Layer 5 of a small transformer language model trained on English Wikipedia (11 layers, counted from 0, width 96).
A neuron's activation on a vector x is ReLU(weights . x), where the dot is the dot product.

Input weights of the MLP neurons that the questions are about. A number n stands for (n - 500) times 0.00097.
n13: 457 433 607 447 532 562 670 480 628 548 370 412 626 788 632 304 727 357 642 389 369 522 592 390 305 520 564 442 560 327 496 494 636 350 587 447 296 555 258 465 564 444 685 558 509 543 629 622 597 374 378 474 481 374 595 571 425 326 540 603 461 635 363 537 630 421 615 767 302 551 530 590 346 500 466 526 605 216 308 531 395 585 405 371 624 431 694 467 469 501 434 456 372 423 507 502
n21: 642 325 436 402 751 500 481 336 208 652 483 312 683 505 495 477 431 521 408 335 531 466 496 338 608 548 753 502 466 589 392 543 401 480 654 484 772 456 498 532 506 529 540 424 702 581 363 510 381 451 704 338 356 558 508 430 628 365 418 395 415 455 516 475 504 552 518 555 567 543 679 422 379 371 392 555 440 458 565 368 459 339 454 180 710 524 444 460 547 382 263 656 411 641 552 485
n25: 388 352 468 370 592 481 568 339 514 377 486 578 445 422 442 582 403 533 464 531 451 390 555 373 502 487 633 523 515 523 283 355 414 704 445 571 612 661 478 499 541 683 327 591 502 407 449 655 579 468 451 486 619 691 468 521 561 423 545 500 629 523 537 692 455 530 319 424 529 570 423 498 562 557 490 555 479 600 600 520 588 477 451 480 358 614 642 555 526 462 419 282 250 488 669 412
n30: 343 517 574 471 607 513 710 418 503 464 414 581 470 295 389 409 405 693 355 420 511 720 667 478 317 403 614 489 464 399 353 720 479 461 509 340 554 461 632 655 471 451 717 715 691 421 448 572 590 490 522 482 495 392 546 306 342 214 563 340 479 474 576 612 573 422 513 545 479 322 631 575 452 625 295 424 612 332 424 367 665 675 657 342 511 537 475 365 650 322 577 434 400 663 624 602
n36: 626 442 453 645 497 334 684 825 660 475 539 474 530 592 299 355 473 632 617 337 363 307 717 601 413 273 665 651 316 451 393 628 453 702 607 430 397 261 580 391 446 465 384 394 446 646 612 721 536 541 583 420 257 490 626 669 578 472 759 507 409 454 570 387 427 437 469 591 475 502 477 495 473 548 383 423 407 326 617 500 379 573 393 569 400 392 324 709 650 446 506 559 419 510 493 294
n41: 248 323 471 494 439 471 693 697 295 267 493 692 302 332 489 219 470 667 519 324 614 383 413 496 415 336 515 677 384 361 527 425 409 241 512 437 431 387 527 621 630 697 553 494 709 416 373 700 496 622 449 456 459 658 583 361 515 627 509 351 392 581 650 464 542 460 414 329 702 586 574 644 415 275 527 537 484 552 658 646 624 690 517 569 448 419 662 642 415 434 679 422 466 547 372 311
n42: 698 460 524 362 645 725 595 613 438 500 386 289 639 362 656 434 651 466 369 518 620 499 547 215 526 461 495 512 485 423 288 672 544 540 327 595 549 411 560 325 481 415 371 581 426 621 461 652 453 403 432 545 432 544 690 527 600 601 489 590 701 502 245 546 472 597 687 487 448 669 397 436 528 334 470 585 474 494 504 581 409 552 506 459 699 526 552 357 456 738 423 478 293 300 471 456
n45: 591 400 238 497 281 561 429 489 555 519 534 489 501 508 445 333 583 427 465 682 496 511 431 784 627 303 479 419 397 673 572 237 304 571 336 251 581 690 415 439 590 690 565 487 464 392 439 490 490 236 591 639 552 451 591 472 437 431 691 578 664 306 626 536 550 582 507 612 445 597 616 515 603 502 544 448 477 348 468 342 471 437 356 623 611 645 206 460 580 309 540 528 441 480 260 431
n68: 547 348 540 590 302 550 545 522 519 806 531 571 491 469 397 368 529 545 581 536 627 455 475 640 595 419 634 579 391 537 665 314 388 348 610 456 622 670 369 350 629 739 449 563 758 687 436 461 692 356 413 440 640 668 603 540 329 215 571 476 629 336 612 676 697 541 445 353 426 514 653 736 476 496 389 388 495 716 311 403 582 289 201 384 398 307 312 535 370 439 482 469 541 458 435 701
n77: 581 779 540 358 522 313 655 592 451 572 369 390 489 375 563 432 642 506 616 449 437 507 395 599 687 299 543 476 799 549 574 499 450 560 450 492 563 656 481 668 541 519 354 329 304 660 514 302 633 660 361 523 521 574 534 292 800 443 405 559 534 557 308 594 522 512 539 438 268 375 730 223 380 459 413 485 265 743 522 564 654 503 459 448 309 689 424 495 480 458 703 318 466 468 294 382
n109: 442 365 699 370 606 254 559 488 452 571 421 478 418 531 504 570 560 579 506 608 465 572 185 666 538 486 538 615 513 516 589 536 685 519 413 450 591 600 634 363 561 355 277 452 453 471 652 412 716 426 561 533 520 672 455 463 664 262 606 491 453 666 505 541 385 439 447 444 464 500 600 579 429 378 552 346 398 470 373 370 722 443 343 460 586 713 654 594 484 754 270 401 599 359 508 380
n116: 444 595 597 461 246 491 587 404 346 475 423 349 679 671 586 437 386 479 641 616 800 589 666 232 490 514 469 437 430 681 547 568 369 391 526 530 677 459 479 598 502 623 394 579 595 474 456 709 453 424 654 573 512 536 322 573 438 602 449 456 516 524 422 399 442 539 521 787 402 550 560 763 429 232 552 457 346 436 585 500 483 494 485 412 551 326 554 311 469 599 405 401 395 574 474 544
n125: 365 407 393 509 433 599 387 227 484 436 451 590 767 526 475 393 495 624 433 514 560 469 548 279 510 413 310 635 593 514 547 614 427 668 559 452 645 527 474 259 701 508 510 610 598 544 638 495 408 556 526 710 481 564 710 365 520 738 498 91 505 449 625 414 394 420 596 403 628 533 730 446 576 439 547 602 385 435 374 404 634 604 554 687 555 638 498 403 505 618 578 339 212 389 306 527
n135: 566 408 518 523 289 405 590 362 572 755 414 334 595 469 247 501 377 420 540 821 511 680 390 400 557 449 599 364 620 510 411 575 355 759 394 604 456 477 399 391 497 540 555 627 541 781 352 778 459 438 409 370 404 467 494 535 541 434 646 716 428 590 350 534 623 707 637 455 384 548 631 579 636 408 308 417 494 352 270 496 280 319 479 407 583 433 175 409 591 588 550 525 492 383 534 583
n144: 626 387 595 605 516 403 527 742 564 429 454 372 619 704 569 359 246 550 544 532 539 649 622 546 517 420 662 562 464 431 342 311 264 629 590 573 415 702 563 433 575 381 339 675 421 626 397 404 658 377 544 522 405 669 480 353 468 675 526 603 457 580 508 635 313 490 456 570 515 539 450 388 457 367 658 338 355 550 566 518 457 481 456 406 434 746 586 360 656 580 366 537 675 234 581 445
n147: 434 538 540 260 510 467 531 477 439 553 371 563 650 507 501 518 559 602 479 255 371 784 457 477 484 618 559 398 506 619 569 473 366 570 548 312 427 477 500 571 622 487 666 561 449 434 678 500 439 755 334 486 350 615 555 367 613 646 493 595 448 687 393 711 456 216 526 581 320 577 711 592 454 442 381 445 588 331 319 616 650 695 335 377 603 604 304 627 613 451 377 462 456 525 617 455
n155: 561 425 508 572 493 462 431 425 677 530 399 522 218 451 683 660 409 425 519 597 644 418 639 332 450 544 520 680 534 699 677 367 553 501 447 381 585 687 654 273 454 571 475 376 386 802 479 658 375 441 472 395 454 596 325 461 527 311 431 637 613 542 342 595 324 448 657 627 580 466 583 437 523 737 454 368 457 571 505 327 555 459 360 497 476 572 592 605 607 649 709 429 539 349 308 612
n160: 341 509 496 556 490 344 661 799 627 767 573 652 374 444 544 484 673 504 610 539 507 339 443 330 489 454 496 528 444 354 534 334 600 431 703 380 625 681 408 619 631 567 572 470 578 519 463 518 318 485 400 564 472 589 541 470 576 649 540 538 530 452 714 544 524 562 529 547 604 284 391 441 450 421 523 460 495 202 534 582 545 343 439 601 435 340 339 572 404 430 361 441 393 473 558 665
n163: 554 786 490 405 389 675 346 483 456 558 640 552 530 448 619 431 691 649 419 549 523 644 515 429 445 488 649 357 535 488 156 485 454 483 492 661 466 250 395 482 450 567 525 607 637 555 429 401 562 548 485 196 389 649 330 352 425 366 378 689 584 657 526 393 337 394 491 728 605 419 419 625 592 620 605 453 526 517 470 530 486 491 551 447 509 667 534 329 628 590 567 360 585 672 640 449
n164: 494 566 509 530 418 369 408 754 414 745 683 703 552 476 559 220 689 725 487 407 575 323 577 586 455 468 691 451 407 295 590 247 558 344 411 409 423 480 338 504 467 539 489 666 414 624 420 493 483 612 555 642 478 450 414 508 374 419 550 590 453 409 540 541 451 643 594 578 472 502 537 410 716 528 292 584 414 562 580 569 602 413 483 467 588 550 643 699 683 404 481 505 382 504 389 460
n171: 694 521 403 159 327 495 470 529 531 421 426 479 510 642 263 413 593 600 482 674 614 452 474 455 538 457 572 299 419 328 444 459 361 431 705 517 546 693 432 394 503 256 541 548 505 245 555 420 679 613 315 377 275 286 475 429 463 437 649 670 383 414 506 582 596 731 606 632 361 708 517 631 593 576 411 435 452 589 339 479 749 582 319 331 512 747 522 612 429 365 600 510 518 531 413 492
n172: 475 532 313 609 778 582 662 449 618 569 316 470 694 410 598 451 511 533 447 723 464 506 646 484 25 584 517 485 632 545 429 484 461 358 561 606 528 660 651 512 597 362 477 496 662 387 621 662 594 276 610 458 359 527 520 474 518 514 488 454 385 473 753 636 457 296 379 610 410 207 395 474 272 642 482 493 536 511 852 435 587 245 543 326 422 453 521 461 468 623 410 308 267 503 367 472
n178: 725 645 522 419 497 455 477 624 433 438 298 305 466 285 524 340 604 473 439 260 437 508 628 500 538 644 478 643 536 410 616 358 622 622 572 681 615 441 443 537 532 412 498 555 629 480 467 522 544 488 658 572 591 451 737 478 626 599 427 272 558 673 422 643 486 554 360 484 538 692 592 418 476 362 486 562 444 632 502 497 371 392 500 365 348 225 390 480 489 488 502 489 488 542 612 436
n189: 678 360 506 624 615 384 593 385 600 557 622 283 567 448 468 493 531 580 408 619 410 528 554 553 653 331 563 568 490 453 316 326 302 395 396 425 534 495 634 357 422 519 441 372 448 486 441 173 594 720 493 632 327 517 660 517 587 570 561 423 483 600 317 301 507 581 432 453 619 672 375 356 452 558 551 427 673 499 444 420 496 715 313 628 545 553 610 585 614 708 548 611 310 392 585 356
n192: 582 379 403 396 451 506 530 660 416 450 241 730 539 338 443 251 531 409 571 696 529 425 626 472 482 560 584 620 444 566 706 247 414 617 263 641 550 591 716 528 648 364 503 555 660 507 635 435 479 591 343 502 438 590 426 475 634 290 648 586 397 416 561 417 451 331 368 672 600 538 624 373 610 433 624 419 631 655 643 520 433 454 274 513 668 371 399 446 372 316 431 574 422 637 672 403
n205: 497 450 346 370 472 557 525 329 663 506 608 359 296 543 556 548 471 564 741 651 461 504 447 620 530 568 443 340 709 355 219 631 432 537 532 422 645 628 544 460 451 278 555 483 631 434 546 559 672 626 604 472 623 703 437 321 419 559 473 551 573 309 516 589 250 373 671 552 580 626 542 564 489 470 728 292 600 363 699 632 410 477 351 570 668 743 595 477 577 610 466 505 608 427 514 576
n208: 429 615 350 431 445 598 469 572 497 369 348 433 535 513 540 606 590 650 426 447 367 525 408 678 465 427 485 576 581 568 530 498 391 478 602 485 457 544 433 590 698 627 694 346 692 641 266 645 229 520 317 573 433 482 434 449 451 658 602 377 331 512 389 663 505 465 442 577 818 574 370 433 314 488 492 612 533 542 396 557 303 548 538 529 500 330 430 375 541 674 530 528 360 598 553 354
n214: 704 464 607 625 651 501 566 699 687 439 436 597 480 333 411 336 450 349 679 553 657 451 465 365 407 468 542 529 577 472 503 686 530 336 445 579 502 604 485 444 496 384 575 433 467 265 416 359 522 574 548 546 558 549 378 216 517 403 523 607 436 683 601 215 821 270 704 488 523 368 493 610 599 602 387 572 403 584 498 511 449 325 537 523 346 418 535 811 542 647 613 536 354 339 428 544
n217: 639 425 456 408 418 424 517 642 284 560 684 635 688 381 485 327 579 561 633 526 607 732 205 462 451 439 759 578 499 645 535 411 399 528 635 446 339 308 390 432 502 424 348 556 673 398 231 584 507 588 833 476 435 247 585 487 660 555 602 614 454 637 663 400 464 338 629 485 382 783 711 347 499 536 482 395 326 564 337 473 420 613 715 411 570 400 455 472 447 751 539 436 416 544 570 391
n221: 594 485 617 541 384 514 536 572 635 443 501 453 481 476 497 698 479 388 771 543 548 749 363 358 741 475 467 388 414 536 477 245 636 491 408 548 541 579 783 416 632 521 539 610 478 575 753 382 377 461 569 679 427 560 481 417 705 410 610 516 389 556 390 438 423 446 558 521 443 649 521 520 490 331 444 572 560 490 426 435 623 441 637 573 404 401 514 534 687 454 369 339 190 199 426 410
n224: 424 652 360 322 388 700 462 470 636 557 621 476 600 665 517 631 442 493 604 439 318 498 477 807 345 690 540 468 528 466 540 473 466 426 350 415 456 521 580 281 688 118 450 601 326 555 439 521 550 532 391 418 443 536 729 525 613 534 463 496 576 412 451 448 652 421 629 624 582 356 506 665 382 554 713 426 535 339 462 405 545 728 575 435 506 542 374 565 504 427 690 443 512 503 295 528
n237: 419 421 450 497 548 290 437 321 853 472 637 357 449 456 391 598 170 509 499 610 604 390 501 532 489 444 705 416 693 610 546 368 574 263 563 719 441 509 525 578 411 465 619 376 308 576 333 536 517 537 650 391 564 389 554 564 512 501 590 489 762 637 507 350 510 499 434 576 391 535 711 553 449 554 611 513 511 797 508 197 516 476 555 441 616 444 445 533 464 429 664 388 421 598 547 349

Each question shows a token from some text and the vector x that enters the MLP there. A number n stands for (n - 500) times 0.011.

"e": 541 314 405 663 612 645 438 569 482 581 600 665 498 451 407 729 640 335 505 374 454 402 649 410 440 623 431 633 298 550 398 513 429 502 404 366 380 559 404 638 430 654 320 677 562 641 536 248 419 543 486 485 418 425 253 744 360 323 586 450 445 546 692 409 425 546 644 254 483 706 489 556 528 461 470 374 551 694 545 586 518 483 560 815 587 483 558 508 363 409 432 346 807 435 483 450
Which neuron lights up most? n68

":": 241 620 373 677 712 604 430 394 339 610 652 577 445 487 535 488 589 421 618 499 467 515 573 610 559 423 338 554 434 715 314 398 626 362 513 770 434 524 434 520 497 500 570 402 341 491 610 486 462 648 430 508 570 337 502 624 490 477 377 636 388 405 519 461 301 538 682 397 193 539 443 531 643 548 200 575 352 421 500 549 612 521 361 491 478 578 474 497 443 523 644 716 768 244 617 496
Which neuron lights up most? n164

" w": 327 558 639 550 621 663 324 317 375 349 499 439 516 521 513 694 679 422 471 481 492 476 742 510 517 625 376 422 592 719 410 585 416 664 407 367 424 608 368 738 483 406 637 539 411 645 528 482 441 485 501 439 497 314 451 368 558 576 536 419 439 419 607 391 386 638 550 565 513 575 345 533 678 404 348 615 424 528 270 612 566 201 466 524 448 450 497 599 366 429 678 477 863 462 701 326
Which two neurons fire most, strongest first? n208, n163

" of": 350 420 486 616 600 682 438 408 535 561 663 394 551 491 634 348 530 594 578 525 449 535 739 550 512 552 469 615 479 617 502 516 578 603 480 566 491 653 640 830 558 471 539 418 418 528 441 494 536 765 270 439 427 267 435 596 644 440 396 526 136 375 737 471 420 435 605 502 428 460 295 561 480 404 357 482 527 314 537 626 240 540 500 300 400 735 380 492 418 439 584 464 646 414 411 418
Which neuron lights up most? n172

"ol": 505 576 642 701 434 461 648 372 305 306 522 332 517 621 399 557 597 250 571 628 495 310 866 366 602 499 440 665 506 364 560 557 628 634 540 468 422 495 438 653 447 517 376 715 298 313 379 532 409 514 628 414 397 514 439 692 546 620 549 275 373 322 596 399 385 345 385 524 485 553 382 483 601 517 601 477 535 552 443 568 418 374 486 663 475 489 332 585 377 463 602 552 748 431 718 636
The three highest activations, in order: n36, n116, n178

" o": 300 411 428 584 589 602 554 408 281 386 528 462 519 502 287 505 594 434 576 539 454 479 617 347 361 484 525 476 543 665 583 416 677 657 380 556 338 532 650 667 601 655 441 489 305 500 489 396 445 544 602 308 451 390 619 483 661 546 399 478 360 456 765 446 304 484 682 496 560 678 428 665 670 426 365 606 495 577 490 567 367 408 357 639 344 304 409 517 314 586 516 606 826 519 677 362
Which neuron lights up most? n192

" 5": 360 486 543 559 570 672 566 573 575 525 602 454 469 651 616 565 459 117 521 590 374 635 670 610 439 593 547 456 579 756 454 520 631 630 489 540 341 500 417 607 582 550 525 415 476 536 369 313 359 583 694 519 511 304 465 514 409 563 342 311 300 224 520 485 379 631 554 271 440 591 509 456 520 446 450 470 462 504 601 570 534 465 569 648 482 306 441 456 435 325 685 768 790 271 438 329
Which neuron lights up most? n45

"le": 320 353 458 697 569 667 497 536 356 592 724 427 746 371 397 588 464 165 493 475 502 514 658 645 572 732 400 544 569 467 487 547 839 387 492 458 605 489 509 528 502 377 572 503 371 601 493 395 544 485 588 491 381 418 280 593 525 326 246 497 463 563 617 490 654 405 364 541 458 646 417 420 380 609 493 487 282 495 593 569 375 627 446 700 568 590 368 604 264 564 610 522 626 319 450 350
Which two neurons fire most, strongest first? n224, n214

" on": 334 474 545 445 700 649 374 379 415 432 513 555 510 283 473 571 612 538 562 491 528 422 800 616 438 432 369 772 599 644 508 493 531 478 430 621 378 675 542 760 579 357 478 375 573 430 562 348 508 610 506 626 476 207 429 434 547 649 478 573 211 473 794 479 242 650 695 329 461 499 298 539 461 481 335 616 578 492 520 589 435 575 430 509 406 397 432 538 444 465 603 493 626 376 344 460
Which neuron lights up most? n172

" F": 289 396 516 508 591 562 650 378 442 452 546 425 486 461 647 661 531 309 495 484 398 485 746 541 383 653 513 444 443 579 347 683 414 599 320 603 492 687 460 511 608 668 464 541 464 534 482 588 264 675 640 529 320 448 564 719 514 540 491 507 348 254 593 561 198 504 621 414 367 556 272 570 678 465 353 512 474 530 309 684 545 311 558 523 523 454 393 477 333 492 474 718 647 514 649 396
Which two neurons fire most, strongest first? n135, n42

"ul": 639 336 535 438 484 507 580 510 460 475 577 414 714 572 446 325 540 390 395 543 475 250 738 527 488 595 529 634 575 461 390 394 559 431 519 471 219 512 622 595 349 656 494 597 460 494 513 516 265 560 726 519 354 195 236 682 539 464 295 487 315 469 718 600 470 545 641 364 669 503 497 648 325 663 410 437 430 515 534 610 432 590 468 449 373 490 464 578 516 443 339 622 824 609 506 537
Which neuron lights up most? n36

"f": 460 404 674 702 669 570 482 347 393 542 513 392 586 474 432 654 459 344 388 508 538 480 640 601 358 645 389 497 280 406 502 490 391 545 257 537 398 762 625 728 523 629 370 407 378 678 620 480 273 451 459 563 670 612 537 690 371 659 482 570 515 245 658 495 427 225 631 381 528 446 242 606 450 454 442 385 378 664 443 492 531 467 503 570 606 694 591 495 347 432 492 644 412 602 517 402
The most active neuron and its activation: n172, at about 1.5

" st": 421 569 591 549 741 677 230 595 300 302 579 557 511 414 469 688 731 409 478 502 350 498 589 479 548 591 456 593 643 605 488 473 448 750 402 431 456 517 232 666 540 498 406 556 308 655 453 468 515 636 428 361 475 204 532 468 615 642 468 403 405 419 587 406 310 524 608 506 466 830 513 425 664 398 429 493 469 571 343 470 522 345 430 636 561 458 494 578 340 472 458 572 638 522 570 375
Which neuron lights up most? n217

"y": 324 409 640 479 338 570 398 527 416 635 647 263 584 638 466 579 628 535 462 373 541 585 689 719 459 670 359 376 508 546 533 641 525 474 283 442 472 480 634 725 526 508 535 386 243 622 488 400 377 472 421 486 360 489 431 358 576 452 558 467 431 482 508 417 415 459 349 604 499 737 103 674 638 450 551 588 455 301 569 499 565 610 509 369 627 673 418 668 311 615 649 550 686 376 418 453
Which neuron lights up most? n224

"w": 484 504 722 506 570 693 248 514 282 365 710 328 582 594 555 624 494 456 473 443 369 510 717 556 380 476 581 338 491 598 571 533 484 618 275 510 572 626 393 467 488 290 710 436 347 615 655 535 369 517 567 482 569 408 280 542 536 482 557 359 464 503 636 389 400 594 464 666 345 530 325 492 703 403 342 528 477 648 310 615 544 353 406 791 594 524 446 377 446 390 505 536 728 608 637 412
Which neuron lights up most? n163

" to": 315 505 616 502 528 791 676 506 268 529 646 380 537 511 455 423 545 563 501 452 559 595 613 600 435 493 379 640 516 801 591 462 613 506 508 581 356 542 513 685 588 542 647 396 254 474 564 537 638 543 470 374 507 208 509 490 717 411 457 617 263 390 734 395 500 589 459 339 453 564 260 427 564 337 403 539 540 443 548 567 385 518 592 420 425 505 337 654 384 377 539 550 609 463 380 232
The three highest activations, in order: n41, n36, n77

"ou": 424 550 675 320 496 532 635 422 424 634 382 535 502 395 432 755 779 198 401 569 475 494 653 640 471 383 479 773 535 537 656 451 776 734 506 691 319 544 596 589 456 590 470 622 250 485 534 383 313 672 693 393 473 407 383 538 492 514 628 329 313 391 565 530 298 530 540 450 466 568 353 493 401 406 222 525 380 572 460 504 388 448 456 545 402 507 452 563 403 409 693 518 633 531 447 628
Which two neurons fire most, strongest first? n77, n178

"a": 408 529 738 625 586 688 471 699 409 284 612 369 569 478 454 530 598 405 365 286 340 691 459 591 278 564 451 479 308 420 428 467 544 642 487 440 509 694 622 446 562 537 600 430 501 548 691 501 502 625 772 464 683 454 507 692 566 406 528 353 513 207 578 525 301 380 600 393 385 345 276 609 572 415 497 572 378 573 437 431 495 636 354 660 639 636 647 389 265 482 521 540 542 443 456 455
The three highest activations, in order: n109, n125, n42

"er": 335 621 388 439 395 625 490 621 446 420 741 479 429 338 583 655 623 352 280 555 287 509 697 568 652 466 590 658 554 365 315 355 479 614 536 615 194 491 481 588 488 778 477 628 363 475 463 484 453 520 449 278 622 285 442 609 494 361 496 326 402 419 719 593 319 341 539 399 549 622 535 491 391 505 575 548 377 580 436 651 493 459 573 438 481 664 724 620 377 542 569 608 681 430 632 362
The most active neuron and its activation: n163, at about 2.5

"ir": 488 330 511 472 325 449 409 491 423 570 533 334 537 773 399 596 651 423 483 661 618 491 654 848 433 592 264 644 452 536 438 686 464 633 318 401 425 515 430 559 498 448 360 532 454 396 565 365 251 528 560 490 652 358 624 551 565 547 520 395 605 323 602 807 223 370 386 448 651 406 357 517 628 384 441 455 534 740 460 355 581 431 486 478 586 556 428 518 408 540 492 622 733 445 568 421
Which two neurons fire most, strongest first? n45, n109

" for": 282 583 484 523 533 677 384 351 428 482 720 471 624 240 523 548 623 598 553 582 592 487 799 544 415 392 441 665 521 662 618 665 455 562 447 656 368 717 419 722 555 445 536 413 453 555 572 510 513 628 359 503 474 325 537 417 676 598 501 528 291 426 657 432 330 558 598 377 517 477 303 514 479 492 446 552 434 437 300 689 446 401 447 358 440 581 530 509 318 376 574 514 697 290 454 304
Which neuron lights up most? n77

" at": 366 474 446 422 631 758 454 298 327 362 637 532 428 380 491 621 562 467 572 476 512 637 648 457 469 336 354 652 426 690 550 696 520 600 386 714 417 575 415 759 576 386 531 526 420 441 669 526 607 677 447 539 454 247 612 539 607 638 454 546 414 311 705 514 259 504 559 336 522 613 327 585 350 440 290 561 492 362 440 568 337 332 469 610 395 589 593 637 400 429 486 552 696 361 415 509
The three highest activations, in order: n125, n205, n41

" r": 267 495 510 443 639 519 329 625 424 446 463 404 361 527 482 562 720 291 570 560 371 566 626 510 554 597 285 575 597 660 502 464 424 623 429 377 475 566 465 665 472 509 439 651 388 657 532 607 544 520 560 474 451 213 464 603 625 481 295 416 513 416 729 489 314 606 671 556 521 610 554 491 639 433 243 598 676 582 344 488 558 422 490 538 367 302 284 491 312 510 575 486 832 380 680 431
The most active neuron and its activation: n178, at about 2

"in": 374 539 533 541 339 321 597 549 495 343 608 474 581 761 576 375 408 362 528 622 632 441 458 546 511 434 451 419 446 521 412 588 592 371 334 498 297 435 584 715 551 568 577 441 524 359 499 428 510 563 553 392 606 180 399 623 579 319 494 547 363 550 755 702 429 461 523 259 657 531 479 585 514 477 307 654 596 466 443 763 537 592 512 545 317 530 513 490 278 380 504 756 621 443 402 695
Which two neurons fire most, strongest first? n41, n171

"ow": 535 440 597 551 522 585 371 421 240 361 516 326 516 549 477 685 356 419 389 707 502 502 646 660 599 589 618 243 440 514 494 687 478 644 333 724 636 557 401 496 588 452 530 504 521 462 701 421 501 424 632 583 415 330 193 654 627 317 426 327 423 507 525 450 399 461 566 486 477 371 186 475 581 439 481 643 375 623 421 721 517 350 527 657 556 596 570 463 465 371 532 521 711 454 488 717
Which neuron lights up most? n116

"ac": 453 533 709 613 465 567 503 514 326 427 564 432 622 575 575 591 718 205 309 392 317 356 449 408 495 632 519 575 574 578 301 570 279 539 496 426 387 471 401 470 468 542 539 540 501 587 568 537 515 459 782 475 548 178 402 689 483 554 534 520 448 509 567 514 498 372 586 125 780 648 488 540 367 614 265 588 604 277 601 504 467 627 485 431 331 393 533 571 403 464 457 546 664 590 637 527
Which neuron lights up most? n217

" s": 215 538 482 616 588 701 465 431 438 512 499 409 545 589 511 535 582 328 604 450 453 378 561 475 530 546 428 464 478 611 436 571 547 604 341 434 426 581 558 642 542 594 332 510 425 517 621 368 492 356 625 276 443 385 567 520 635 584 412 426 550 452 692 313 370 496 595 444 668 749 451 558 654 465 308 550 464 515 310 527 515 494 501 405 438 328 548 707 282 390 527 679 725 408 820 361
Which neuron lights up most? n21

"h": 423 471 605 417 566 630 528 613 300 294 602 507 586 737 272 578 488 355 591 437 629 485 734 667 601 710 544 446 561 552 400 465 571 606 342 533 511 577 415 499 573 460 458 733 536 299 763 572 433 382 662 525 513 452 418 575 477 351 486 330 443 522 703 493 262 460 520 544 258 477 250 415 468 426 233 524 424 468 464 478 373 421 510 705 517 627 785 393 392 364 496 544 741 553 442 565
The most active neuron and its activation: n116, at about 1.4

"ast": 537 643 684 474 377 725 415 415 354 440 773 442 534 693 402 467 477 410 658 470 475 491 675 693 368 670 355 405 719 546 640 696 440 535 305 395 627 303 305 523 478 520 384 565 376 549 309 367 366 613 484 550 511 440 362 686 602 402 349 580 461 382 605 649 310 504 612 307 436 520 540 460 526 261 472 582 589 483 540 428 494 412 485 651 440 579 437 570 639 422 698 369 736 393 536 412
The three highest activations, in order: n224, n77, n205

"n": 462 454 473 468 517 381 350 728 375 477 659 555 539 592 557 470 442 552 526 487 432 588 648 794 542 566 521 400 411 436 466 658 653 567 235 450 475 655 549 554 641 380 402 512 604 670 497 456 564 538 483 449 618 277 306 660 674 441 483 617 353 527 615 476 412 401 603 217 244 420 240 485 469 588 329 614 294 695 461 679 484 712 286 604 492 565 464 319 372 482 505 514 577 509 499 542
Which neuron lights up most? n77

" f": 277 449 516 490 619 672 475 445 371 345 595 546 519 445 546 530 571 282 535 529 440 507 712 374 491 566 308 460 584 692 394 555 381 650 320 574 474 534 547 686 513 585 469 543 493 684 481 480 371 566 642 512 442 363 550 588 541 601 453 433 314 344 584 467 253 626 647 503 578 568 378 624 524 531 307 535 469 623 213 569 507 315 528 581 355 375 504 526 299 414 612 654 749 593 710 283
Which neuron lights up most? n208

"en": 335 452 653 554 510 362 558 638 438 447 663 470 378 233 482 423 477 641 404 559 409 424 751 597 583 548 471 484 542 487 655 818 602 381 397 266 515 640 526 552 676 593 502 393 500 592 462 666 334 746 388 461 597 41 531 506 473 420 526 468 518 616 639 560 367 314 490 389 477 436 154 531 573 638 419 603 402 344 528 506 518 563 341 558 589 424 670 435 400 496 595 553 457 551 532 563
The most active neuron and its activation: n30, at about 2.9

"ard": 421 461 671 459 488 484 385 547 299 390 543 346 456 476 571 381 320 601 573 679 441 672 678 811 592 605 506 419 515 514 663 441 490 439 406 429 384 595 575 646 559 550 574 650 593 619 615 523 493 628 442 376 410 199 280 678 581 442 507 550 294 617 545 509 396 425 638 374 383 358 284 501 369 565 516 720 439 386 309 646 562 698 386 529 484 553 421 397 510 474 456 705 667 433 357 465
Which neuron lights up most? n147

"s": 475 430 539 455 582 626 341 679 203 341 670 427 581 577 522 598 507 470 622 325 575 523 641 544 618 649 547 543 497 417 574 530 695 460 401 409 373 769 399 588 514 495 608 479 406 457 780 502 639 531 517 564 361 370 333 604 584 429 362 451 640 366 715 272 559 436 485 366 370 514 269 410 491 504 323 483 313 539 475 626 407 621 472 547 435 568 495 433 325 309 763 663 652 397 616 471
The most active neuron and its activation: n171, at about 0.7

"ov": 425 457 508 695 421 567 372 698 491 571 746 302 505 605 680 497 520 405 277 439 528 304 573 630 602 599 526 415 549 540 501 657 378 454 393 332 506 511 732 393 367 576 511 503 538 541 384 370 374 659 482 365 408 381 233 648 525 333 350 635 565 413 736 592 284 595 666 341 541 462 492 608 369 597 242 494 555 555 529 759 572 354 510 682 446 492 420 456 466 388 550 559 657 473 586 566
Which neuron lights up most? n164

" e": 400 513 440 559 680 398 622 506 358 520 519 502 303 391 491 558 727 451 465 474 444 481 596 574 440 562 374 566 513 779 423 547 623 732 483 493 441 491 367 786 462 608 353 559 590 526 247 570 404 515 627 331 457 414 413 520 405 464 422 458 242 488 691 430 324 380 711 341 664 756 527 569 503 484 445 622 512 578 466 564 541 426 492 783 375 382 475 509 370 532 616 536 679 277 528 309
Which neuron lights up most? n41

"rom": 474 473 511 640 559 596 489 447 354 287 641 365 609 378 494 520 680 696 338 597 652 251 726 718 513 675 450 530 598 608 658 558 511 351 448 254 445 558 466 573 577 512 487 431 327 520 566 361 538 820 520 634 613 182 295 449 493 545 569 420 385 418 625 674 527 421 488 469 553 473 225 607 596 231 348 424 662 500 449 555 461 452 427 496 530 526 451 642 313 468 578 541 463 369 506 485
The most active neuron and its activation: n164, at about 2.1

")": 257 542 374 453 836 624 553 629 465 397 507 333 421 490 499 640 333 453 451 398 464 252 534 579 616 634 283 522 414 479 424 505 579 522 592 490 498 599 507 678 543 722 713 617 497 687 643 464 393 439 605 360 477 343 508 563 589 494 325 511 279 456 566 413 379 538 570 401 552 519 413 594 581 544 448 514 326 462 468 583 444 581 428 475 424 564 767 378 302 575 625 678 819 302 391 354
Which neuron lights up most? n41

"\n": 329 630 488 565 766 654 342 470 394 547 399 417 506 245 561 559 384 240 389 546 555 476 590 631 541 465 419 368 635 451 351 324 628 396 384 541 606 600 484 760 427 563 620 388 410 510 580 479 383 599 579 443 633 215 527 471 625 323 550 624 235 391 671 398 295 463 558 324 532 583 414 590 667 481 344 680 528 446 489 593 627 329 578 584 505 413 593 449 474 569 550 679 763 412 596 531
Which neuron lights up most? n214

"b": 353 387 884 489 274 684 482 518 322 515 553 407 543 592 334 682 549 369 622 586 558 510 635 604 393 708 405 550 422 374 470 640 568 542 440 751 709 512 702 635 388 395 655 435 388 443 395 641 351 536 621 354 444 467 297 659 470 469 296 327 522 398 686 572 461 500 519 482 238 477 451 383 498 460 525 557 377 652 425 439 480 422 468 682 495 515 577 421 327 448 535 445 577 592 681 567
Which two neurons fire most, strongest first? n116, n237